Layer 5 of a small transformer language model trained on English Wikipedia (14 layers, counted from 0, width 128). Numbers have three digits each and are written without spaces.
Take only the direct path to the model's output, skipping the later layers: a vector added to the residual stream pushes a token's score in proportion to its dot product with that token's output vector.

Output vectors of the tokens that the questions are about. A number n stands for (n - 500) times 0.0023.
" Co": 441353586525581514508474750563632487510644356460335508548515558510564630433658583492620318435475546586647582494341453339413555463504355644682574376566693476556474552446404336285466594690500656344421616548468582613572490347485519531573521285519540511490658512605351536666322332505570656539442460615584462513576462467542424652479540426447583484554522574410329600480318455567544347703530
"ark": 632428641514579563193496484273457490323713488461452419603407463469455408591510476473516277312462374488458483627584364493095328321371481523515629382458624732542500433500651493454405465332500519474405702585768414446446462639578260353689429635285534562307351312515549567324383676301473711472536551517523600497396403461326507695276791472598651637560531440623322192523372328478730441751543
"ld": 657590605418484508372435728445512636345574405802371296432648422527420560604504509669609326332602548388508464385201387218088585400409424608525518307643708435379468774612688360495461539350500483197267418564520638465305441559328595608468448531393762765233509618444292555419303638704504773421622435614510561371335553352788713491367470678556618503619742465541492392525504454778484447704703
"e": 566348408476509426591461469456469334553432610538371355361525404477582477449588432369303590480503465526399560525500605403249516472778526370642541457547381507369574655374462433556632541353500515725527518650478487449511679725433662234496466745318256563344595291329530169503468447445449614511438435497430434493363678371191628484633319440626640668643320517467289451657456375738361674323493
"ail": 676353672479584279220489385429262216421681492414400547532182671647314456542507631661579542382306550620617215605521326679080433416509462481515536586392484393697426524375556540592500492444500541548507507500639609585562706496469678598623709521462462497399579531409503663300508540335466354301594508428588531390399623568656423720612591504480321446643563680582535453533273423645546321549372
"eral": 680636652635471472353423721656590481637810296418379566616288336677608401609233638464390544706467638636894197362461588585023516610350478421647294500451712584390432660504509446403605446496500360409790418382687679302536474215550596682576760591324441452452601256230747635484587261418597528430477593779419672512707418377454594438479482441622417486323544239366330508473324445526504418860578
"port": 364533448500434400359368584268547548473504327436380521417349469437557535380587565420577670675516520549345378577329318349124586466216578442534442383383334472496477389470663555637403276518500490281478400360396436370678351208267440389429747558199343369466585732410378389396218258472531632506440526609629401542510382602604457802560601484340781558728464583664314441375667595431707336601591
"ft": 758466510493418475483485545588548372370643355798527440386647392659489475626757661436303433333364517584543707558291512653048353261620758496585435683602848601528511475647838573535681557707500444477526305486577483720560378416533567343274553389684770568387293663477507652533461395633643486419459496604460482582409434330409390345384316570560653689301540416415551408380559444523600369489315
"ept": 546635558537374302280360846451668423787813486459280469455596393585277618478410541512591426440603358604378443401437465289051360395452927591448622552492531297334589624739674407457377486572500375631402332516564766536553365340383677440675514664217505726428706619230569702492260459407573406455507529714561544516526629340638618577392727518520358672577432532484351562489451713599688487802131
"fore": 407697424397297432374460806527286500645513465644331551388382621791426308618621629507432671500521342630500364282256226538193340441405298716444393690458564481467488649550526518473270336500500442585496411334600689507350367475314656408372372316328693626269581711291557833511293484467576687393289495411554388310321198423473435536287572219617316609548515622522485438518294483584454428671634
"ance": 444603941464517560338571649424520686463433523447569669562467737556566368586288563368612599543554504691706353521415397325177477413081366616745627648345776696169621343493649485234509642662500749599408428620599474493701266417407483448621388589209592512372632500492671410524344460500386485318511697520689367551696470480397692481475304567515320480565579504895643531470516424813476319432669
"man": 436566485468560560612455500554425611351444753468579384539539364593441628378548568573472454676484399552546420285580554308167364345304461786530183554484516388634277411417560530542476437514500506315471655300551620318399369426559279149454700428528272531483496442585458513528155358759534545383566534375515563691543289493632443542550444520569725458510609219548546401393607361511507545583662
"ight": 797496522626634126180504252588554309309589673598608515594715403784426279610489440603530618500558532516598550351514492481095471638575640427468254615440517657561405271461453352744436323651500545703405383559480486558483562562255404719575572554377643586351567811689338491614482419602286412381398560678544399675511488258759405491442406393591346674521534401478485504223542414613676476641588
"erson": 706522773556612338267404777600564353518576245566319286292395580617586731551676410346567312634554237653538459711533560452170466249266513394618563445736719586410612363496415606519460478417500331199584432361557574461322453461646514463676602508445563648221631435529496669460270392542417561369298342403520477741397428556705627528288571594749791409374602381419512466656444183668464571962665
"ash": 404494418538428478424617441535381409441557648489606494480457584649444633575423525327579558557670542628490425591421171484182546520408755425574452736426510591342414631488518358557521475487500503543350524275596396520629586497581450571671842609409558344583320587566415617646613573524552687330283450416587619534541513452477525740387408643711360398440355522494339469476474290392699621618445
"anc": 500567716669551549303569648619457690390592592361520547373347695580458452592342422570614570539482515587716438535449521405130424418207390405486608542439646619139534478546511316320574591578500595476602371580560577550629388504427414552569467520261802394379415507469441426418516669437384399376664393539587310529682650596503671694559434607588330292476484493736467437411553512712609472510566
"ild": 450697586386445648340433687600764614592448475413487432253516661759722411664603460331436466247407557400756470353470477344100398504435546401354400603300456528393333357490476591567432539507500433570422470620863507487636263360689587457905472522465590531276395585471563454387500505514453613305562372413586671451503241636489333450613278735517532524555532337675521456420275481504579586621486
"ure": 546471614678593538411475538472549540355597715597192583302430562639514439612564571473730504507531421731478376544578593358315340730391395600680386597654692565504391623646570639376438327366500535621611666547282507491565513413485397380844605717739697385347516303378638418642615421580434664211272529578494565578529504661579632512610516769403339438393548458624552460318308421618476401559391
" \"": 529725557576633612514618660561476445548524447473436590494500378701667515614559325521838347512533557586382417329572477570571340418623629568625551585534649273333513579469651465576524362413500525462451610462436600525590475347419373574695466365449618542395629622670678658633360361398543512605449683372558628209534474439572497285218361452570397551582578488465343462494524585420515384382414
"ily": 363292481424314465427509555513442500636752562692293377524492505569409547481483659320827524247783329530619375584290486469021458445263620387267550520525730478452316530339649529799188402732500329516447711350552504472297035403711323594680683482339874465185625394505649652478041513563370325465508346297529452465516276509687632562472599535615644657803649544603285394554562524430518141774603
"and": 624349688490523561514399416616471467685726541382484475474620408489682460699336493488648531503407588533393400374553600433213617447416430548371386385384544405524346408542579442142388557608500541651362435550752398324486486556553360437287439681547624428473432675563462470522489541414549577379447318403372333415654480623540404447369482345540392755390322680649647506572674607598568334515568
"ield": 662365670400500344212621565365512624571693366615566379479752727653504701549541716571448286674368406359525677423372186550149386496480529442812622629308594685587288504306478504464543228428500642676442533355777590379429307450381493421580616423651639553400450383651302509358518418496376519410436551522340530616305585423551404622319513779533500409531439550548283375378404337622712577779670
"ew": 473355505595695377456683472412247562734720360508635556510324342456621507434419591553549602316513328416594315725509229373159371398390761383724428508372517547425622325544562445543418346525500404482332558475371643457444319528569545368662708640432566411435745730602565586475470344650538373271665504364524640532544307154523693461537467459623401481451460569256355605551386530812537504455599
"ele": 589572490453424329404419578415419478481353484425405513321564372675803497349503690418436579294561452606438544571548431554085494486465661532678648539665387477380535416469564382736477563533500473538642675259672409334629739423635544206571651432321410457244647478535480560513623466419542351363475508569346408309453511646559698730453335345513542477506370355601470494594314463553514496594293
"{": 437544551356383437494292666340340365721659209721466314595706559679492415729538768585638598469364362368641474698425470627382534602297706708534537514610464597628603557396621568321496320598500572269599858561547552685587286327355469452592402428484543500180766668397457401429388251272387408139595662477612500546397596740296425467455810522447379617385704456515618268400512357735715483518536
"ale": 530507424586495521239348440379414292391583492603334418409561556555653280584452632503635515482349547415515557620597336433093548544212327428665384373418565591500507738454464615424560528511500366469699651534858470166519522302638444385863472493545298431348467373324447563638483465398429705589500389642615552427513372493398677600622528504657348590724511592418553660669443208493582463637482
"pen": 630397368473570492460395685283550551350629469556524157564504370473504541706574635530647479568476453536790467598249421485156419289525525290618626460589771353438488238349764496532357410256500702319434623399747500617799531315325460332491591508470751605450672730452466464370277412647628663198592403508510523530532243426702592464304423457452699432451641739448370337335558423553802468411671
"ines": 649374337637221518279404654618504549715549539369550271574697733775514628468652405382591480442490611713674507360517235478047475523293496441415366432401325482429278433565492476614385618660500596573235441582534569427456464781504349329693665500428767443544504412534799465343365542412234606367490757586500597364296446404640482366603410533546363643712566573532500451596419390550581279523537
"est": 738524731707402434246465380570489608466590449742735440601594628500525415646472475279323697504729472629417497516443603581359454496346647500725379602289382630603462243284599402531578410231500367491390551358534593533528622524741471749654685708511380428430435600664544570493552510412769362437354350457711392378724613452492441678537385372313430525483475408464427532301275570512315597506389
"\n": 518759282475535438570598548400437556439490427659603348426534507441500569513524388446409467577424600511447383543581446565467652613524426750549637410566524561413150533535525556334291479445500618539600503578443433584524592313566628465587312400375361518644291250681485577500537123461405278451672504494609357555287592522410475478389583448554479518537472742467562560381416579385513487591679

Each question shows what one neuron of this layer's MLP adds at an activation of 1. A number n stands for (n - 500) times 0.00068.

n213: 606654572596453476396478361530548561460507485754544488601422439712309506462663454433601644609370631536613448339610626551610535421394373488548318500591278579528534448286634545531541503550523656336373539516459368423527470537446512391426516592361476450681510326540528482316473500599484636472737622542497283515412574572563378518670705494408656552592442602655471398662584656546532694577424
Which of these tokens does it push up most? "port"

n268: 632336585540568470637470609561602426411520652577622486547483582554432309482506482497334422619492392423436443466531698654638563424477686492560466537617725449408503621497431476611259457490468590419586589483570597549335353451548541524580589484319479412466641522547539434555283337508395613453370410620607601449462529465472616443459544420587483419522479314555531563431451398592416554513413
Which of these tokens does it push up most? "erson"

n308: 493164402581503753604385474497510493267500497607649636403437571526617577552504253487481447582396474380769446599537593490545413450409450562590715459712737465533458452701228468427657430497531396387373401572457409458649494500593533424517613416296417602405567442448355448656475428451484544367615454583591507647418707458669524474712661641467539400484507664611570444527622425476510398370407
Which of these tokens does it push up most? "anc"

n381: 398473546392258551444517477562515404531546497463389514444532353503644669516529467539385450474503553548335536495530671488688508398733381515348359304559433474465430608557345621506451446500406449704649540579273660398580568546616610653560506480662534576574357440570494477715559558355436544500664386602407400560414648346420463480509450675479553675420641435578508424543600428609515406492373
Which of these tokens does it push up most? "e"

n217: 389520481442497409454578479417460420777531615430636530617389401456553399264418645561459497520476389445512444447508672488594641489172564423519497391376444468621619220497482376434579591543356572700500413629484735548577456515467645416386347438500445566329485626470593518497520566402521514767500500520571349488613629570564617559598436455387497591526635586449528396419447562553271407387555
Pushed down most: "ash"

n329: 350494602535479518560675500434371345625431503435602444605298542588472474544551369411512453521423604425563305367415652417534506426527513282391481451297359478662138534551685548506494538518549506449464442506613591631512394488506606381578461534273333375523414349438333606566575500823534637458604590467627732323431419795557374519519430406542475457392459474621532391529539479550519579589446
Which of these tokens does it push up most? "ild"

n63: 531311410506694463646391652647403455635480466582470469503579465628457395523599485497408384465519327542405361526337449475622530571437545478426458549276549451348425329452406512654356642634435521490565546425716303634417406457319593703523532537420530406251497411382494537398452685726394476408597541500358691612507640616566259614528513407427559396460682404543442556526477275517513494432468
Which of these tokens does it push up most? "ily"

n384: 506556497557461554342569440326537554459405354455411375450536421438579536332599610536636472572539566571589463531461472604627490292506421352372531426545419654506478578479660572608456444479336633425580538401557429552552423352520516444449428468494455407459629638421602478488479361473360610568624505471402556669390563570522372592522433577436475335535440528626513766549643589295522457648592
Which two tokens does it push up most, strongest first? "port", "pen"

n368: 442506563487448509491577538472669580535381573541381516574584726306420297597437344622433565657438393707402360448455474431478470348274619394556553513536581598438500462676555550257506732613490630431571491574588420654356715352202350456517523655575500387476457519401643516405404578430368304504719407562391538397254562401480435440593538394441523449541567461577545288483497421554599350497683
Which of these tokens does it push up most? "ance"

n31: 543520463349272327532375549435652468510545729536586648503435389375500444244523432566494395625484472521543519532632419428461355445539444485430566424668484494543372509627607509608586432459404512603542321420490399582631509518534485458285513524329563384563541379555460573435382406686448459573525500328637404554612412724680163515671552417419451621443544578524394628532713488606635494349432
Which two tokens does it push up most, strongest first? "port", "man"

n307: 620515554527544454510659505543362457695456642424639609552474438510611524495483612521324634536484584397550367591632632468467451520511516531438524383466500533659578492543563541650463580575574725500372485497563365510527482415503539505559557515640472442517663451539553453442508529518453339476594666685438579551552458467569663459570545474436594575569437441331651432623638438410545653572304
Which of these tokens does it push up most? "ew"

n450: 543466498565520426610470526496525525605416413604425603616592583561586398557519435507425489670533463442540527388573529551383533486465509392393442376610632545449465430507504487517529508624396425504534422465555457524436593581465468654587410575423574472484615568627452435505542474474580397505513599626410605449557498617524461485547562491515419474637455593558532435425471687397509494477522
Which of these tokens does it push up most? "ight"

n414: 544390533365492340552454511547492409503463503433476635529632486559492391492512398715400541668657467534486506626495544533438433490468293402372314452483466503617492508401404513448335541406434566592620449387527576309568593393300595418548446605369601588462433635571414671416416485519289539781533467476386636457405440454558416508549307519405536535473482492560444418397352446436441380461375
Which three tokens does it push up most, strongest first? "ight", "fore", "ail"

n37: 422527411545467534450596327492374485550503477576399537688582377523732500527724449364580541543296485533568337770619523556435618330716432497476518521474661454547416591592425363368568503467545612465470395503567563384605523474715722559548657454494514520514506663552477526540408557535468508615547473447650653469384331537579273411385299474541544449560494598520560590615482673565524514516503
Which of these tokens does it push up most? " \""

n145: 643511380538532316538463466574485429599638570521336435511503388439508590551709545500424491419415566368480491476350451582542430546418538466422447470346395508448432525428406384434669505519422566430497508721444482452489420318535650544565411539551497654586334444497463389385596444330537495703342452417395503575581402400491497514585735360380440503576594439267318645509562684686663567568474
Pushed down most: "ance"

n223: 426356541603371592532540600310559573540662427536616636494493597330609490692562441500391557439435534407534636633403483500605611389372394513671510378598447457734497624614393386466503419554367523575304575756522310617529451480306690380538570540366471363528445424520490733649577500423708710614557413526447406647504561457680249649583429520233739371563297572527588517654524532522651383354374
Which three tokens does it push up most, strongest first? " Co", "port", "and"

n169: 545478510546675552525487350398563604468534589580647584500511580469532373271593448530650612521503500459311467525532468625500583354596633622444484621398436369384495505439545446562490527467506454541478518471453621521429523380495529495481544605506544609542552401394556466506620497365558399575263473531529546500503536343686565484545299407557481338542377557606609633303412578510543720419608
Which of these tokens does it push up most? "est"

n273: 424571510402487473287388681451500334448556541462320497479656491459478403732595380448550638541414392484588255537521463701643495468285500517369396345574373453517483379472545530577476713393538397451374453520460564438380492494346338467538459547415451452397489450483653631586451392372508519557421510584486237582550546589400559470553485576566596461486590466525489494655608401503606442644546
Which of these tokens does it push up most? "erson"

n321: 497410503389512624625633561634420554437360284610389690450441458458537525343676595522485643546652519467422513357694444374467696412309494485268446320478607463396444594398565593444573316518516416553358343631469606571450506585560475557436594582673681509430547527667556497614444514475413644406534667314420487588471568392396529454500589472484270576406551741645665460532654523393516506488585
Pushed down most: "ele"

n435: 500407370458591540691397444716609683312448549492419506464484510461525392573510523640269534479557556311503468506497686525457332394563468481543391429503556757617726509643466313528509549301510500491415284544507519441547506686430451455561458592288497394605589430578569614457563517370450467391587555455553580570458527490547566534404384413700563647757315522401634509497639494372799503352601
Which of these tokens does it push up most? "e"

n323: 550595582491542503471348489505372526518567511628713454663620654503426604505392551466568486703587739516313678458397539455400801479444477409523463448492523364483550481461577650597529543558373537545465527586536566464343532578506601484420546511518562414435461470423458492465609458547467587397647665446379435581610505412595450574544597544779508416462485554505361307578446537598607562437377
Which two tokens does it push up most, strongest first? "ield", "ld"

n417: 386458471617465511467403322415659656537311514492549477489468512420553558473633407538511406361497463582448509524582353732517414508630389543708406586552339438457492386472352464397465521530592626494506611591425462636627632514433508586488621478614412554567512570568643528569505441613582727635297428547579497481727370554589677517545527474651660307590391483568442443456550718537558422513451
Pushed down most: "{"

n264: 473566566582415626602525305505429574411350570540533543570547754449459355469431518522365456475452550521630409418469439598358448427465455555337368633597466503428514516674574585423585556628486524533460511363677557443594548653500516630579472376378426459426483540429426728543508497679347521664648610460546621500411364535469529462565532536503580503446545612696559481466452479630324372352603
Which two tokens does it push up most, strongest first? "ance", "fore"

n387: 520380374595354716475460500548718534290649545344561415560400330426399635618457497631474682321466347329594452497417480618694347566416662536515581572660462474430727535460457395630345564682658516577397738500406633605688522607477415349364510539585349451519466601510580451434443496598467315522517488391441607458611680573360559741651504553709401442568536460579324599490319509534524667384520
Which of these tokens does it push up most? "ew"

n30: 712534568391314486626624637602436526551454493536496605309261511564612403562385643251522614562440548525349413359520548396557576431624511344567526636648542285419467578544683592544335493420755644485652592412596394976483542643433656691764492575496291482404630744420408804292630684659507542434570537369279582528401618546419469712663519493600493489636616597511459555542481569537560479562393
Pushed down most: "man"

n237: 374448528592690380636374434570606281397315331581618408519433497516507618537634546514402503478463473576393338491373507392565431472373537309697350418507320477359497435732560458563388497604503628332365403483609524612563577484369589487507521503448346411565601760556553592479621377641414541534510358401484425668681487658416615533520817417473563409617638253770444672641685440629696513509493
Which two tokens does it push up most, strongest first? "port", "erson"

n218: 697410444352645555570503387519655779471630520500457391433752397571285493441475391428391591625660608423422590623447514323582623516447360530521421542514493536382656542628647597517406478436507510405420588420471431364538487366412480688490403602370772610716497313573460474250510551527527361474624404258510478611451682232743373480583628460411386434415452725390388520559562535590394653566442
Which of these tokens does it push up most? "ld"

n334: 593382447505524553433518408637465484614500597477500474498562607362625392556415577582503432324368484463288519624522534611520568593409407577625527358683587530576495533401528610510563517579608303534511382580582674665493635449508333698452427508448387492406513564580406436481569599567500593716549406588426522394627401484503568408451572446463490525604403392557568467589430547553500492551516
Which of these tokens does it push up most? "ale"

n188: 523481559616387497672384358545545428529423170581742454440544493568665571410438683391434477730571564436510562378500497398497509380472595583540613562540824546436447448485650519332306475722615221405573442590358290527535510614426427510352559516582542440590201529358359484451379478526586329725500398403318718419500417651439612418507475543534483441278584439543311490555510497506558490680436
Which of these tokens does it push up most? "ft"

n261: 703670494601605548369399312390594578507356580509433500534444614408684324396375342580639464330663349557526653537561467407535472651604517363530440625431603657834503627293402494480503428587422327546388338611504598373354699519583451510436449587573433458399497429468342494579669657571523423570353488563461570513455353642619617352338500536577683638580471517497722572486412571555717621389401
Which two tokens does it push up most, strongest first? "ight", "ale"

n90: 523505671653545517577477363348461406473529577475492565418343376319682638443558430541488540494541467425485291517561515456512510333438675653580583497398516544490492426519497427444483400364432444610453500442599461548424620367462483483448387636550529384425369468377553505476570511565518457543629535580398484625579680505704497418565449369495497527500398572480397583545417490502461463569482
Which of these tokens does it push up most? "ew"

n235: 606533579376470600360559456511551391595377532428579723525680427489541351423385421467329627596539521404396524486590651566460603469378338526564413494470365520613372700506614568535357649494414336539524612403597582456430460391434523657685662540529437582679488549377441349574568580436406575666565486449520563400589396491337478254684572643542394399569394548439527316567473522516605434567500
Which of these tokens does it push up most? "ale"

n140: 412521641552424495372580373507549568576370443479353500517609264449702600594634509415532485702438576653449476372479564531320393557497482272518371521472458475564427493461402412381450486553442556566405505586536427460498488520633657319523448463522590455417631450470591483588486450400548512483558462549458533502743452487482303530525473618544528582446400577462512400513513493500451490419500
Pushed down most: "ld"

n351: 486532420568614494514474380353651497280557531555594361500381509550395465646528283494364668406465671500471407600634494603604402459521418474400512461366515466363468584598560486477508612631605519570743553344402464394609606531547486360637665588471578342414691404560642440652431566560417615610350379522386469534539412424418591599431396394433618517483563591449527534611458429511474730402532
Which of these tokens does it push up most? "e"

n254: 517475426412447584535418618649807636635389529566575438547324371333507322627655528517174566283520380436463359646596400584445553553619341411458561558256528695547520548666338602423323494484459551597328548649511449503541478558446376516623572825463676589621416601464447451611538641582691494653563414458533489484465506483400291308467444470389530344519493385648580470517466531426682426697500
Which two tokens does it push up most, strongest first? "ild", "ark"

n362: 521483455630426459526578446410708326682462467451324554575373630626205515398543601463548564449669312413509534509385467414423415466478346611437636728537506450521431568510428532279701508486393570390601544500546671533543523400500533497342243417570532461413346441497506503567448662446365514602491430503381562482497549350338306456515385620669370476509288291620542467400541429517608380432460
Pushed down most: "ew"

n492: 737533591273509620441490667422440822231411593412616721543454540465583450454528476334407585493321500569566396378491625483490408586455450513515343466539371452365571519454555692350485554568629453263249525555496637565488591370553400383359463641457450461689404666461549757342572493497539497493422524601571353588548630263500545426545472630533435510462514480358630487656466343376377579402701
Pushed down most: "ily"

n267: 547473439283517591478445485570454497455445492509294274428647473482557508563608565396513408544457487347455541507444413513449502453486444534464278406492448492537586576426641576566434565530500563495383530578537616484419354424421448437489451423601490601420476513345351477580423526611443537380385544470479500325500604662540659582627578596508597526659529489609580438397376705621582305544460
Which of these tokens does it push up most? "ld"

n493: 528497089481384578430555622530503757533535467645394436588423582572497550546430380519500340615556448589500449465491543487632520488627525543394371580537513723631631668601521550398480421558631533431532596432261560488459670590416527405453513639384375371483610470375429473374371719366506453611451606381473490419284541584447549443344487310525515594461517672613388546468608404526509488262509
Pushed down most: "ild"

n467: 547340585382583444600648528618634513601577477543556521587526492490613569542571374540495390450468458460437459694451550495607382421431313523579588508574527559479409536583383492579502505555448575376405508526666328438498513597521609429390443503448566513368545423554539546462505414635302634497568580467446492485530677506426660318433494469447612287467365314598471448383592525415380604495508
Which of these tokens does it push up most? "erson"